Layer 5 of a small transformer language model trained on English Wikipedia (16 layers, counted from 0, width 96).
In attention head 1, each number of a token's query is one row of weights dot the token's vector x. The head spreads its attention over the tokens so far by the softmax of query dot key.

Query weights of the head. A number n stands for n times 0.0058.
q0: 16 -25 16 4 12 5 -1 -3 4 6 -2 35 6 26 -1 13 4 1 -21 7 20 29 8 30 44 15 1 -10 -9 -5 8 4 -21 -14 6 -21 -19 -7 -20 1 16 4 -25 9 -30 10 -6 -7 28 -7 -7 -14 -7 -29 -18 -28 -16 9 -10 -18 5 3 0 33 4 -7 -25 19 13 -26 8 -4 47 -14 24 -50 1 11 13 -19 8 -8 -9 19 -1 -18 0 3 8 18 11 -17 0 -22 -23 -17
q1: 30 0 9 -43 14 -9 -9 -7 -17 -9 20 -10 -1 1 -8 3 37 25 15 -27 -37 -2 24 -4 -60 -45 -48 42 16 21 10 -2 -2 -29 -24 7 8 -11 1 14 0 -21 15 -25 -27 36 -15 33 1 35 33 17 30 -26 2 24 8 23 32 2 16 36 17 -42 13 -25 12 -6 21 5 14 -35 9 -5 15 -4 -4 9 -21 -12 -40 -3 -2 -25 5 14 3 -23 10 -2 -12 -3 -11 -8 0 35
q2: -15 23 -7 -4 3 5 37 -9 4 -20 9 -25 -10 -13 -25 18 -2 37 -8 -31 33 -1 -17 -25 4 -8 -6 13 -16 -10 53 -31 27 14 24 -5 43 -35 3 5 3 -11 29 25 14 0 -22 17 -46 -21 0 36 -2 28 6 23 12 11 -40 -32 -12 40 -31 31 5 26 -52 2 7 -33 -29 -1 34 -11 3 -15 -27 13 -8 2 1 -7 -38 -25 -1 7 0 6 16 -23 19 18 -21 0 12 -1
q3: 9 -14 -11 -3 18 -2 -17 13 29 29 1 6 2 -5 3 -47 17 -19 1 53 -15 6 0 -25 6 3 5 -4 38 6 47 -32 -21 -3 26 -9 -14 -1 -49 -13 9 18 -12 -4 -10 -11 4 -15 -18 -6 21 6 13 -14 8 -13 -24 -3 -18 -12 -29 -13 34 24 13 11 -18 15 -15 -5 -17 25 10 -17 6 -3 -18 10 -11 39 -18 37 2 6 32 7 21 9 5 1 11 34 -13 -18 -39 -22
q4: 6 -19 0 -17 28 32 -9 -17 12 14 0 -55 26 -23 -2 -39 25 20 34 24 -28 25 19 5 31 0 -50 17 10 -38 53 -41 -22 9 -33 41 23 -3 -26 58 -1 37 -2 34 1 -7 -52 -5 -4 -29 23 18 -17 -4 11 16 -31 -14 19 25 24 -4 2 6 -9 -1 38 10 -31 2 23 -1 -17 -3 6 -18 -6 -6 12 -9 -4 1 36 1 -4 -41 -32 -49 -42 18 -7 -6 22 18 3 -15
q5: 6 -13 9 -17 -22 56 -32 30 -9 -23 -4 31 -28 -42 12 -25 -5 -13 -5 -9 15 36 4 13 -14 -18 51 -6 -14 29 5 19 -17 10 19 4 -28 51 -25 20 4 21 -7 -1 22 -22 2 0 -7 -27 -36 25 -47 -10 23 -22 7 23 61 -6 -18 -19 6 -2 23 -6 30 2 -20 22 -4 32 -1 -27 3 17 14 14 2 38 9 2 -15 24 -34 13 -9 25 -35 -22 49 -3 -64 12 -3 -46
q6: 3 -8 -7 32 -4 28 37 32 4 16 16 10 16 -31 34 -40 -20 9 5 56 9 -24 -10 -45 37 49 -19 -1 17 -36 -24 -16 50 -21 -45 -26 -7 -17 0 -2 -16 -11 -39 15 17 -38 19 7 23 -19 5 32 16 -6 -13 -52 11 -3 -59 -40 -13 18 -13 13 53 5 2 -4 -2 17 6 3 35 16 -6 36 27 5 -11 -30 15 12 11 -1 6 25 14 4 11 -18 -3 -51 -33 7 -27 -21
q7: 15 9 -36 19 -8 32 -7 12 -13 50 60 -16 0 -5 -1 24 -28 -19 -47 16 -3 65 18 6 -3 -29 -23 -54 20 -10 -11 -25 -33 -1 -51 -16 23 -13 -45 -28 33 9 -21 -45 31 37 28 36 60 24 -42 -37 22 0 5 -15 10 -5 -30 -3 3 -23 -30 42 -19 -14 -29 15 6 -13 -37 33 -57 48 -25 47 6 -16 19 43 51 19 -39 30 43 9 18 4 55 24 16 -94 -22 -8 -23 11
q8: -29 23 6 -5 18 -13 -36 10 28 1 2 -49 -35 -26 34 12 25 -30 -1 -29 18 -12 34 -6 -11 -5 -46 25 2 29 -3 -17 7 -13 11 7 25 -1 17 10 17 11 38 4 -7 -45 13 -12 6 -31 -19 5 34 16 -2 29 -53 -2 30 44 61 -7 -5 -3 -33 -5 -5 -9 18 -46 10 12 -2 -6 -10 15 -14 -22 -29 49 20 -14 -13 -30 -21 23 -11 -21 4 6 -5 3 26 47 -7 -5
q9: 15 -15 -26 29 21 7 27 -20 8 32 -22 -14 7 -12 -25 12 -29 -34 23 -4 44 -43 -20 -5 1 -11 6 -8 8 -10 8 16 -27 25 22 -4 -10 10 25 45 -15 0 -9 -26 -14 -29 -17 -6 -24 3 -21 18 6 -17 6 3 -13 -36 6 60 10 23 -70 -15 12 -19 -20 22 -11 -1 5 -2 40 35 36 15 -10 27 17 58 -3 14 -21 -1 -4 -9 -26 2 31 14 -33 37 -21 -15 -4 -7
q10: -45 5 -6 -16 11 44 -62 17 12 -6 10 -10 -2 -42 44 -53 -11 22 -2 12 -16 -41 17 11 40 39 -16 26 21 -11 4 11 10 -19 -17 5 -51 22 19 10 0 -1 23 -48 3 -46 22 -6 -19 -29 50 -19 -21 -1 12 12 -46 -25 -4 -31 29 8 27 41 -2 -31 36 28 42 3 7 12 -21 -27 -16 30 17 6 31 21 53 29 9 35 20 33 -27 16 -68 -21 -17 -22 14 -5 -24 21
q11: -36 -24 -3 62 -6 -8 13 7 -39 -15 -18 -19 -5 6 5 17 -10 28 -44 -36 -30 34 -3 16 31 15 -10 22 -6 -31 -13 -3 21 -45 42 20 -27 8 -12 15 43 38 -31 -24 4 48 20 -12 -2 12 -8 -4 -46 -10 7 19 22 2 2 -25 -14 -2 -1 -12 -17 1 14 3 2 -36 -18 46 -9 10 46 15 -35 -20 2 -24 51 -42 13 4 -23 1 2 19 28 1 25 17 -6 -39 11 -19
q12: 26 1 7 41 -9 14 -16 -13 18 10 -29 -21 -25 -36 -21 -39 -23 4 -23 -9 -6 -20 26 26 8 11 -5 12 -31 20 -17 3 18 13 3 34 -9 39 -31 -3 49 24 8 17 -43 1 -8 -1 -26 17 -25 -8 -23 40 -45 -36 4 17 18 8 -7 34 -20 -32 62 -4 16 4 35 39 30 15 -22 -17 68 -18 9 6 36 -1 -25 19 -18 18 -19 -43 37 16 -21 -12 -32 8 -31 -22 -8 -26
q13: 6 1 3 -6 -1 -6 -34 -39 -14 10 0 6 -41 11 -8 5 31 -57 -3 -17 36 -14 2 50 -10 -19 13 53 21 -30 -33 -19 -37 31 10 5 -29 6 -12 12 11 29 -23 -13 -32 37 38 21 0 -2 2 44 -14 2 9 -79 -6 39 -2 -45 -50 -7 -31 -7 -43 21 -9 -15 -18 -15 12 -12 34 51 -5 7 89 3 -11 39 -45 -4 38 39 5 1 10 0 34 47 -22 7 -57 -19 -31 3
q14: 18 -22 1 25 -26 -39 -29 17 -11 -56 -12 -17 9 -24 22 35 -47 1 18 -14 16 1 3 -7 11 19 4 4 40 -35 -5 21 -8 22 30 -33 -14 14 -12 12 -3 -6 0 2 48 -1 16 -7 5 -24 -8 -31 22 -33 -7 -55 -17 -26 -38 50 7 13 -4 6 -28 11 1 22 -50 -2 27 -21 30 -17 37 6 -24 -47 9 3 35 34 -3 25 20 -3 -20 9 -19 -6 32 61 8 4 36 -14
q15: 29 -29 -5 -32 -40 11 -51 30 30 -40 3 8 12 9 11 31 5 36 28 43 -16 -10 -10 -9 -1 40 -15 -10 1 -6 -24 -27 -54 -8 -61 -19 27 -13 54 -26 27 -20 -6 47 24 -18 36 -19 11 5 20 -25 -35 -48 -46 12 6 -10 15 -27 32 -11 14 21 35 6 -7 10 -44 16 26 -41 21 4 29 -1 -7 -51 9 9 -30 10 3 -7 47 10 -14 25 17 0 -16 -5 -2 27 -17 -19
q16: 4 4 -12 69 -15 21 -36 25 -12 14 -4 -10 -22 -18 5 -1 -26 -13 -39 21 37 1 -24 12 46 48 35 3 0 -13 -16 17 -5 -1 8 8 -33 62 -18 11 -8 11 -23 22 -16 -22 7 -52 13 45 -26 -15 10 1 -30 -32 -4 -19 45 -10 -58 -19 -17 50 -7 13 15 5 -21 -25 -13 -6 -61 -11 9 0 11 12 19 19 16 31 40 -1 -22 -35 12 23 31 19 -22 -1 -20 -6 -23 -23
q17: 5 -8 6 -10 -17 1 9 1 -33 -21 -39 -23 19 16 -12 -6 0 -6 -2 -17 10 8 7 17 10 12 -16 -11 -26 -5 15 20 4 4 32 1 -2 -5 -18 28 5 5 -5 26 4 -38 9 7 14 -36 -15 11 -26 -5 -17 -22 30 5 -24 6 -29 -5 3 6 36 -26 4 7 -1 13 19 23 -1 2 5 -18 -53 0 -3 23 28 3 31 -1 -17 23 14 6 -22 27 16 -18 11 -34 13 4
q18: -22 25 -1 34 -28 60 -8 17 7 9 -3 11 16 -37 16 9 12 -21 -21 -49 9 22 9 3 47 15 18 19 15 -15 -8 23 -16 -5 -10 -5 -46 36 12 30 18 20 -36 43 -3 1 -4 -27 14 -15 -1 34 -25 -3 -11 -15 -13 -36 8 -24 9 -30 -31 22 20 -17 -4 19 -23 -17 -12 0 -33 12 -12 12 -8 16 24 17 12 -7 26 13 -17 -22 21 5 -4 16 0 -28 -12 -14 -12 -35
q19: 15 -1 -18 -1 23 -4 39 -7 40 -30 23 7 6 -5 14 36 43 2 35 -37 -16 -6 -23 -9 -49 -46 -6 22 -27 19 20 0 -8 -16 -38 -19 2 -53 5 -52 14 4 32 -19 7 29 5 33 -10 25 19 -7 11 2 -4 14 5 14 8 -19 13 15 3 -25 -36 -2 -18 -13 3 24 -14 -1 31 16 -36 3 -8 -9 6 -17 9 -13 -20 -12 9 -7 -12 -4 -1 0 -27 26 13 12 26 12
q20: -40 18 -37 25 27 29 -31 -4 4 28 -12 59 27 19 35 -34 -8 -9 -10 -29 6 20 7 46 47 12 27 -16 4 -8 -9 26 7 -3 6 15 -34 -30 -22 5 35 1 -20 -14 -32 8 49 -18 0 -25 16 -1 -14 -1 12 -24 27 20 -24 -24 -67 -17 66 44 17 -12 -19 11 11 -32 -24 12 -9 -32 -13 -14 -44 15 1 54 17 -30 -27 36 -6 -13 18 -3 13 1 -48 -4 -5 -21 -13 -52
q21: -1 -1 15 -3 41 17 -6 -22 -11 -20 34 43 11 -9 -15 -12 -3 15 22 -9 15 -56 -13 0 -7 0 49 -23 30 5 9 -7 -4 36 -62 -7 -2 8 -47 -16 14 12 19 41 19 -24 3 -19 14 -8 -10 -7 37 14 3 38 -1 20 -17 12 3 -14 -26 -14 -16 26 -2 -8 6 8 15 17 12 -2 -2 1 3 -18 -18 -26 -11 -17 -21 -8 1 25 7 18 -20 -2 1 -40 -17 25 21 -44
q22: 23 10 9 -2 22 26 -25 -15 -5 27 22 -38 24 30 5 -7 -17 -14 -8 -18 4 36 3 -1 -18 -15 -64 22 -48 -24 -6 8 40 -32 63 9 32 -18 -4 -22 20 -20 15 -44 -38 4 -9 2 27 32 21 -8 1 40 5 -15 -45 -25 10 31 2 5 20 -12 -4 -2 35 -12 16 -25 -12 9 -4 8 -31 -17 -2 20 -3 43 -24 27 -12 -5 6 7 26 -16 -34 -6 10 -13 4 -10 23 8
q23: 12 11 12 -17 3 -14 31 44 0 4 33 -19 45 -5 -31 47 26 27 11 -6 30 58 -12 15 4 -18 -7 -19 -39 -24 13 48 -20 -3 -46 27 -19 20 19 -8 0 -21 -24 -3 -65 48 6 -4 -27 15 4 6 9 -21 -28 2 45 14 36 -5 -31 3 -20 13 -5 9 -17 12 5 20 -35 -29 -17 -17 -24 -12 16 -22 -10 -51 -3 33 -48 12 11 -20 29 -14 -15 -10 -9 -3 16 -41 4 13
q24: 32 -21 -2 -11 5 -3 16 8 1 -14 -6 17 20 1 3 18 -1 -19 6 -25 -9 4 -25 -6 -20 -16 2 -17 4 -2 23 -4 -1 -6 24 -41 -12 -33 13 -12 6 25 -3 4 4 24 20 -3 1 3 -24 7 -12 -5 -11 38 -5 39 -12 -26 40 37 -29 -25 12 7 -23 -32 36 40 18 25 15 20 4 -29 -42 -17 8 -5 32 -11 -10 -5 51 -6 -22 -29 14 36 -45 -22 -11 18 3 31
q25: 33 0 9 -26 26 6 35 -5 6 -15 -34 -3 14 31 3 -1 12 -14 29 -9 -50 0 -6 17 26 26 -27 -33 -31 -25 5 9 17 8 6 -3 -20 -28 -13 39 -6 1 40 20 41 6 -15 -10 9 -13 -16 -9 -18 1 30 -10 -3 -56 -21 29 -15 -7 -18 2 -15 6 21 -10 12 37 12 -83 -13 9 1 -37 -25 2 19 -9 -25 -11 26 12 21 7 42 29 12 29 -43 -12 -15 26 19 8
q26: -5 -18 -11 1 -56 -6 -52 17 24 30 -45 41 32 -34 -2 63 45 -5 9 12 19 26 -38 -10 -2 -23 15 -29 47 56 -3 15 26 11 -14 22 0 -2 14 -5 -26 30 13 22 -23 14 12 25 0 1 -22 5 -14 -18 -27 -7 36 -12 -45 -25 -40 4 6 -38 -17 6 -25 -19 57 20 -13 -43 13 -6 -25 -11 -20 -2 -37 7 3 -12 -22 -14 41 14 19 2 -20 30 -5 2 0 8 -8 6
q27: -30 -12 31 30 38 -15 18 -37 28 29 3 19 2 12 0 31 -14 13 34 -9 36 1 37 5 33 -35 16 -16 -1 31 -38 -11 -18 -6 -25 -40 -18 -85 -3 -11 -5 8 -22 -20 -33 10 -51 -24 -6 11 12 -6 -10 25 -5 64 -8 9 33 35 -10 -21 22 -37 -11 -8 9 36 26 -21 -4 6 11 5 -15 -10 -45 20 -30 -16 6 -30 2 -36 69 55 -1 67 -42 5 3 -1 27 -37 19 2
q28: 39 32 37 1 38 -25 11 50 25 37 -12 -3 20 -52 -13 19 15 11 -19 -30 6 14 15 31 -9 5 -56 -29 4 31 -8 -33 -11 -38 19 40 -13 -3 -33 25 30 -17 10 -85 -22 -18 27 -6 1 -34 31 14 -11 8 10 -3 -31 3 -65 10 -17 -5 5 9 -17 -42 -7 8 -11 4 -12 21 48 6 7 64 -48 14 -15 35 -27 -5 22 -24 -44 42 11 42 56 -8 -24 17 -24 -5 -13 -34
q29: 31 5 7 39 22 18 18 12 -13 -7 1 34 -41 -29 59 -22 20 -10 56 42 0 33 -16 -29 9 7 1 1 -27 9 -8 30 1 0 19 22 -29 42 -12 -17 -43 10 7 43 -9 -2 12 -14 -31 22 -5 -57 -25 16 -10 -50 26 -2 -16 -13 -15 16 -18 -6 0 -31 20 18 0 21 37 -36 5 -33 24 3 -35 -18 47 -36 -52 -15 -10 -4 16 -1 36 7 -29 -20 -32 -22 -27 22 37 -20
q30: 29 4 -10 44 -3 -34 -20 -20 29 -57 -10 42 -19 -30 8 -5 -35 3 -1 -21 3 -67 -20 -1 24 -22 -4 -30 13 -11 31 -22 15 -5 -10 65 39 13 40 28 12 -32 -19 11 26 3 20 -3 0 12 11 11 33 15 -5 13 15 12 -28 -48 -3 0 20 39 -41 -7 -37 -51 40 -27 6 18 -18 -37 -39 1 -42 44 12 -18 13 19 23 -9 -19 2 17 54 41 0 -4 -37 5 -42 57 12
q31: 7 -18 18 -8 -10 1 -8 8 -23 23 9 -9 43 33 -2 8 14 10 22 0 55 0 -20 33 9 37 -7 -1 14 -26 -2 41 8 -14 -24 -29 -5 -25 -4 15 -14 -33 2 -20 27 -19 13 -24 -4 -3 0 2 15 12 -1 -1 -25 -40 -2 -6 58 -6 26 15 -4 5 3 -39 26 -7 1 -12 31 2 37 -40 70 41 -26 -20 -31 -29 -51 -19 -9 21 32 -24 -11 14 -47 -14 -32 -32 -2 4

Each question shows a short text with each token's key, already scaled and adjusted for position as the last token sees it. A number n stands for n times 0.016.

Then comes the last token's vector x. A number n stands for n times 0.044.

0 " app": -33 16 40 -20 18 9 -10 38 -75 -31 2 -52 24 4 -11 -17 1 34 17 -24 18 -42 -50 -34 31 -18 -39 28 13 12 -16 19
1 "l": -5 11 16 -29 8 14 -19 26 -56 -68 14 -43 30 15 -17 -8 -40 13 19 -27 35 -27 -29 -25 12 -18 -41 19 5 -10 12 33
2 "ic": 28 4 29 -9 21 1 6 25 -64 -28 -5 -46 11 -7 6 -9 -11 8 32 -1 13 -33 -26 -23 -2 -20 -23 27 5 12 9 34
3 "ation": 7 3 13 -16 9 -14 2 22 -67 -27 5 -25 -2 -20 -23 -16 -3 5 -4 -9 10 -13 -34 -9 -14 -13 -10 6 -1 5 8 14
4 " h": 12 -21 2 0 -1 0 4 -1 -58 -43 -3 -21 20 -2 2 -19 34 4 23 -28 23 -34 -25 -19 14 -20 -26 9 3 17 21 15
5 "ost": -5 -23 -10 -6 18 7 8 10 -61 -37 5 -51 16 5 -25 -28 16 15 17 -46 21 -49 -18 -24 14 -40 -22 26 -7 8 -9 6
x: -39 -44 3 -8 -7 35 15 25 -20 35 47 39 50 -7 -14 -3 -31 -13 -26 3 -10 6 -7 3 24 -21 42 16 -10 -5 -4 3 -25 -9 -14 1 0 46 -16 -8 -24 5 2 -7 14 -12 -19 22 -9 15 24 21 6 -28 11 11 17 -26 32 -4 -14 8 30 8 -21 6 -41 17 10 2 -37 19 3 -26 -20 9 8 -27 30 16 35 10 -26 -2 8 -28 -21 -42 15 32 14 27 -7 -39 -34 12
To which token does the last token give the most attention? 5 "ost"

0 "lect": -36 27 25 -22 14 7 -13 27 -44 -29 23 -35 28 18 -14 -3 -6 12 10 -23 13 -16 -30 -13 20 -16 -45 20 -9 14 3 12
1 "ion": -2 9 -1 -15 19 0 -1 19 -60 -19 11 -31 21 2 -17 -18 -6 4 -1 -16 1 -22 -29 -1 -14 -19 -12 18 5 16 7 -4
2 ".": -2 -1 2 -4 1 -13 -16 23 -89 -13 6 -18 -6 -3 -4 -7 5 5 1 -1 -1 -1 -5 -5 -12 -35 -20 -3 0 -8 -3 8
3 " Th": 22 -8 11 5 3 4 -7 29 -53 -23 -3 -31 -2 8 -13 -8 -1 15 30 -36 25 -26 -23 -20 16 -28 -26 19 4 16 1 14
4 "is": 8 -16 8 -10 13 27 0 28 -50 -37 16 -53 -4 20 -18 -5 33 17 31 -21 20 -20 -34 -25 10 -20 -11 34 8 19 10 17
5 " and": 1 3 -1 -4 -9 -11 -9 16 -83 -14 10 -24 -10 1 -3 -10 0 0 5 0 4 -6 4 0 -10 -37 -19 2 0 -4 -2 4
x: -9 3 12 -57 1 -5 -12 25 -3 42 25 15 9 -4 -27 4 -55 35 -8 -4 -22 5 -30 10 -14 -11 -6 -2 7 -24 21 5 -20 -23 -35 -7 -9 31 26 18 1 7 -29 -11 13 11 11 7 15 9 18 9 6 -20 12 1 27 8 -22 -38 -31 -9 16 17 13 -5 0 15 -34 -9 -14 6 5 23 -7 8 27 -26 -1 19 0 13 2 43 1 -18 -27 -4 11 7 42 -8 21 -32 25 -15
Which token does the last token look at most, and with what share of its attention? 2 ".", with about 60%

0 "e": -17 9 1 -11 3 -8 -9 4 -72 -26 9 -49 5 -8 -1 -15 -18 -4 -6 -10 14 -17 -8 -6 -5 -28 -21 19 -18 2 17 -4
1 " that": -5 2 18 -10 -6 -15 -14 11 -73 -14 19 -18 -6 10 -8 2 -7 6 4 3 1 -8 -10 -3 -11 -25 -18 3 0 -3 -5 15
2 " they": 15 -3 21 -8 -2 4 -19 18 -69 -24 1 -38 5 18 -3 6 -15 5 9 -8 18 -14 -2 1 0 -26 -16 19 -9 3 -10 -5
3 " had": 8 9 16 -1 3 -8 8 11 -72 -17 3 -32 -7 24 -10 -2 1 7 8 -13 21 -22 -18 -2 -1 -23 -23 10 5 1 1 16
4 " pro": 22 -24 0 -4 17 13 8 11 -43 -33 13 -42 5 0 -18 12 34 11 42 -34 36 -31 -25 -27 8 -46 -25 53 11 6 -3 46
5 "b": -14 -18 0 -8 3 9 -17 34 -51 -52 15 -50 16 -3 -9 -24 19 -3 24 -29 46 -26 -39 -22 3 -23 -36 16 12 0 6 24
x: -6 14 -10 23 -34 13 15 23 -9 -10 2 9 19 42 -4 -42 -31 -20 -24 -6 0 7 -33 24 -1 33 14 3 16 2 30 5 4 13 6 -37 34 72 -4 8 -19 10 -44 -16 8 -1 -1 27 -34 13 -6 35 -55 -28 12 26 32 5 -1 -12 -5 -4 0 2 -6 -21 -6 -18 -25 7 -21 34 -13 -21 -32 8 16 3 32 -10 -2 28 3 53 -40 7 -11 0 -27 12 31 21 12 -37 -26 -50
To which token does the last token give the most attention? 5 "b"

0 "s": -12 9 15 -11 11 -17 -6 15 -81 -21 13 -49 6 -5 -16 -7 -4 -1 14 -3 11 -5 -24 -11 3 -31 -34 13 -20 20 21 24
1 "ang": -12 15 13 -7 18 7 -20 29 -62 -22 -14 -49 12 19 -13 -26 -16 34 17 -15 15 -32 -14 -25 3 -15 -33 16 -14 33 17 6
2 "p": 11 -7 14 -7 16 13 -18 22 -64 -17 2 -51 25 14 -9 -34 -18 10 23 -28 -1 -25 -41 -34 -2 -19 -45 29 3 16 13 25
3 "o": 19 4 10 -9 8 8 -8 0 -67 -30 -9 -39 20 6 -6 -12 15 13 16 -26 15 -25 -12 -19 -11 -11 8 22 -4 33 18 -3
4 ".": -2 -3 2 -2 1 -12 -16 18 -86 -14 6 -16 -5 -2 -2 -5 -3 2 3 -3 3 -1 -4 -3 -12 -33 -15 -2 -2 -5 -1 10
5 " He": -26 -11 6 10 -5 -4 -8 22 -60 -24 -1 -36 9 14 0 -6 28 -5 19 -6 19 -23 -6 -4 9 -26 -23 22 -2 -9 10 14
x: 22 -28 -14 2 -30 -1 13 12 -20 63 13 10 22 -4 -2 17 -30 12 -9 7 -17 15 -16 13 -6 33 -12 11 -11 -34 1 23 -8 34 -39 -17 -15 53 11 28 -16 2 -3 4 -13 -1 -19 48 -2 -8 15 1 -28 -20 12 -13 8 20 -3 -14 -19 4 21 6 1 -17 -27 30 -56 15 -28 -4 -7 14 -16 35 17 1 -24 -10 -1 4 -3 35 10 -6 -39 3 -4 -28 57 -11 -7 -11 20 -28
To which token does the last token give the most attention? 4 "."

0 "ag": -27 19 11 -23 23 1 -13 6 -65 -37 -8 -48 15 21 -27 -24 2 18 8 -9 25 -30 -29 -20 -1 -15 -37 15 -9 21 26 21
1 "ement": -9 7 14 -17 7 -9 -1 17 -65 -24 12 -19 23 1 -5 -9 -16 7 -3 -7 1 -14 -20 -4 -15 -20 -13 25 -17 6 17 -1
2 " and": 2 0 3 -5 -6 -14 -12 11 -83 -11 12 -16 -6 -1 -7 -10 1 -2 1 4 2 -2 0 -4 -13 -32 -14 -3 0 -1 -2 2
3 " d": 30 -9 12 -13 -4 7 -16 8 -66 -30 -4 -43 24 3 1 -7 -1 26 34 -35 21 -25 -25 -26 3 -33 -28 16 15 21 -11 28
4 "at": 12 -34 -18 -8 1 15 -24 38 -49 -30 -14 -43 19 2 -19 -1 27 4 37 -37 11 -52 -31 -17 8 1 -44 22 10 23 -4 26
5 "a": -14 -2 -1 4 5 4 -1 17 -58 -21 -3 -38 19 -3 -4 -12 3 0 9 -25 17 -29 -12 -17 2 -27 -20 11 5 25 1 0
x: -18 -48 22 -5 -6 -14 -10 9 -3 2 9 13 26 -8 12 -40 -17 -7 -16 7 -2 4 -40 -5 -9 -29 8 -8 10 12 26 27 28 -9 -36 17 5 29 15 -17 -23 4 -3 -15 10 10 19 43 -49 38 -10 -8 -5 -7 2 22 13 8 -18 -11 -14 3 4 35 -2 -30 4 5 -20 34 -34 33 -17 4 -65 29 -42 24 13 11 12 -2 0 65 -15 1 -23 -4 9 3 43 7 13 -11 -29 -25
To which token does the last token give the most attention? 2 " and"

0 "0": -2 6 0 -9 13 10 6 16 -56 -38 1 -33 -2 10 -25 0 2 12 0 -18 0 -4 -14 -6 2 -33 -21 15 4 3 -7 27
1 ";": 6 0 -4 4 1 -12 -9 15 -88 -15 10 -20 -4 1 -10 -3 2 2 -2 0 -4 -5 -8 5 -5 -38 -23 5 -8 -9 -5 11
2 " ": 23 6 -1 2 23 10 -8 2 -64 -34 -10 -43 -5 12 -2 5 -22 32 16 -38 9 -23 -36 -6 20 -17 -25 32 -1 11 8 25
3 "3": 7 -12 -16 -6 -2 9 3 7 -57 -19 -3 -23 -15 22 -10 1 -1 8 10 -22 9 -18 -14 -7 6 -22 -16 23 -1 9 3 25
4 "–": 17 -18 -9 4 3 21 3 8 -39 -51 -9 -35 -13 15 -19 7 20 13 15 -35 27 -31 -23 -3 23 -33 -20 31 1 7 7 11
5 "2": -13 -12 -6 7 -3 17 0 10 -42 -29 6 -36 -5 8 -10 7 13 -8 2 -21 2 -30 -12 -4 11 -32 -15 30 -12 1 -13 27
x: -9 -7 -33 13 -25 -6 5 6 -24 6 14 -1 29 -7 19 -1 15 22 -22 11 -31 -4 9 -2 -23 29 47 -34 16 -2 -26 13 -3 -8 -24 -5 8 32 -10 17 -38 9 -25 -55 34 25 -25 35 -28 8 -4 35 -14 -8 -1 -39 30 -15 -12 -15 -11 10 19 16 9 -20 -28 -28 17 -1 3 26 -13 35 16 14 -17 4 28 22 13 -16 -23 11 -6 -24 -22 5 40 9 27 1 1 -5 -18 -12
To which token does the last token give the most attention? 1 ";"

0 "Y": -20 14 17 -14 10 11 2 10 -37 -35 -4 -53 14 -3 -4 -11 -4 19 9 -20 16 -22 -30 -18 1 -17 -28 20 -20 24 -8 5
1 ";": 5 2 -5 -1 1 -11 -8 13 -89 -14 12 -17 -5 2 -9 -6 2 1 0 -2 -5 -6 -9 4 -5 -39 -24 7 -11 -7 -2 12
2 " H": 20 -13 16 1 11 11 1 9 -58 -41 1 -27 8 2 4 -16 -25 20 22 -31 16 -42 -32 -29 15 -28 -34 13 -1 18 11 23
3 "B": 28 -16 22 -6 0 15 -11 20 -29 -23 7 -40 4 -8 3 -10 -3 11 20 -24 34 -25 -31 -22 6 -23 -33 23 -6 -6 -5 11
4 "S": 8 -12 28 10 -1 6 5 11 -29 -28 -12 -44 0 11 -4 -6 19 13 34 -35 28 -25 -26 -9 -1 -34 -25 31 -10 10 21 14
5 ";": 0 -15 -13 12 14 4 -5 12 -59 -20 -4 -25 -2 9 -2 -1 2 3 -5 -16 5 -21 -18 19 10 -35 -30 28 -14 -1 1 23
x: -12 -2 -19 0 -15 -17 15 26 -38 27 6 6 7 4 -6 -1 -36 32 -34 3 -2 0 -33 16 -20 -16 -6 -12 12 -32 6 -17 -13 22 -39 9 4 27 14 8 -15 28 -33 -25 16 34 7 8 -19 -4 34 18 -22 -3 15 4 48 15 -16 14 -24 13 -19 24 30 -38 -34 -12 -20 -26 2 -14 -13 13 -16 31 -9 20 21 28 17 21 -22 26 3 -2 -19 10 31 2 15 -2 -4 -32 7 18
Which token does the last token look at most, and with what share of its attention? 1 ";", with about 70%

0 " se": -40 24 28 -23 17 15 -2 17 -45 -45 6 -53 12 11 -15 -4 -17 8 11 -30 28 -37 -38 -26 17 -21 -24 30 -3 5 -8 18
1 "ver": 2 19 24 -16 17 15 1 23 -46 -26 3 -17 10 21 -19 0 -20 3 12 -18 16 -31 -26 -23 5 -28 -12 27 14 3 14 11
2 "al": 14 -1 21 -11 10 -6 0 26 -46 -48 9 -36 4 9 -8 -20 -9 2 17 -10 21 -13 -21 -11 -13 -31 -16 -2 4 7 12 18
3 " b": 26 -17 5 -19 7 10 -12 18 -48 -41 12 -33 11 -3 2 -10 1 9 20 -21 31 -29 -38 -34 1 -29 -20 16 13 -3 -3 19
4 "oy": 16 -21 19 -5 18 19 8 30 -44 -21 -5 -35 16 9 -5 -8 8 18 21 -35 26 -52 -18 -16 15 -29 -6 32 1 21 11 32
5 "s": -2 -11 0 5 7 -10 -14 30 -70 -36 0 -37 20 12 -20 -2 9 6 24 -17 12 -30 -39 -11 5 -32 -24 19 0 23 25 19
x: -44 -10 31 -14 -16 -17 -30 44 -23 6 44 2 13 9 8 -9 -19 36 -17 -8 -28 -5 11 -12 -3 4 8 -12 -7 31 -7 18 -16 30 -9 -1 26 27 -10 6 -43 -11 -11 -26 -17 26 15 1 5 34 3 24 -41 -5 1 32 18 14 -16 -3 -31 10 -5 32 -12 -10 -7 22 -34 21 -2 10 -11 -10 16 11 -3 29 44 3 -5 5 -22 47 -8 -38 -31 -22 -7 56 32 -17 -4 -37 12 -16
To which token does the last token give the most attention? 5 "s"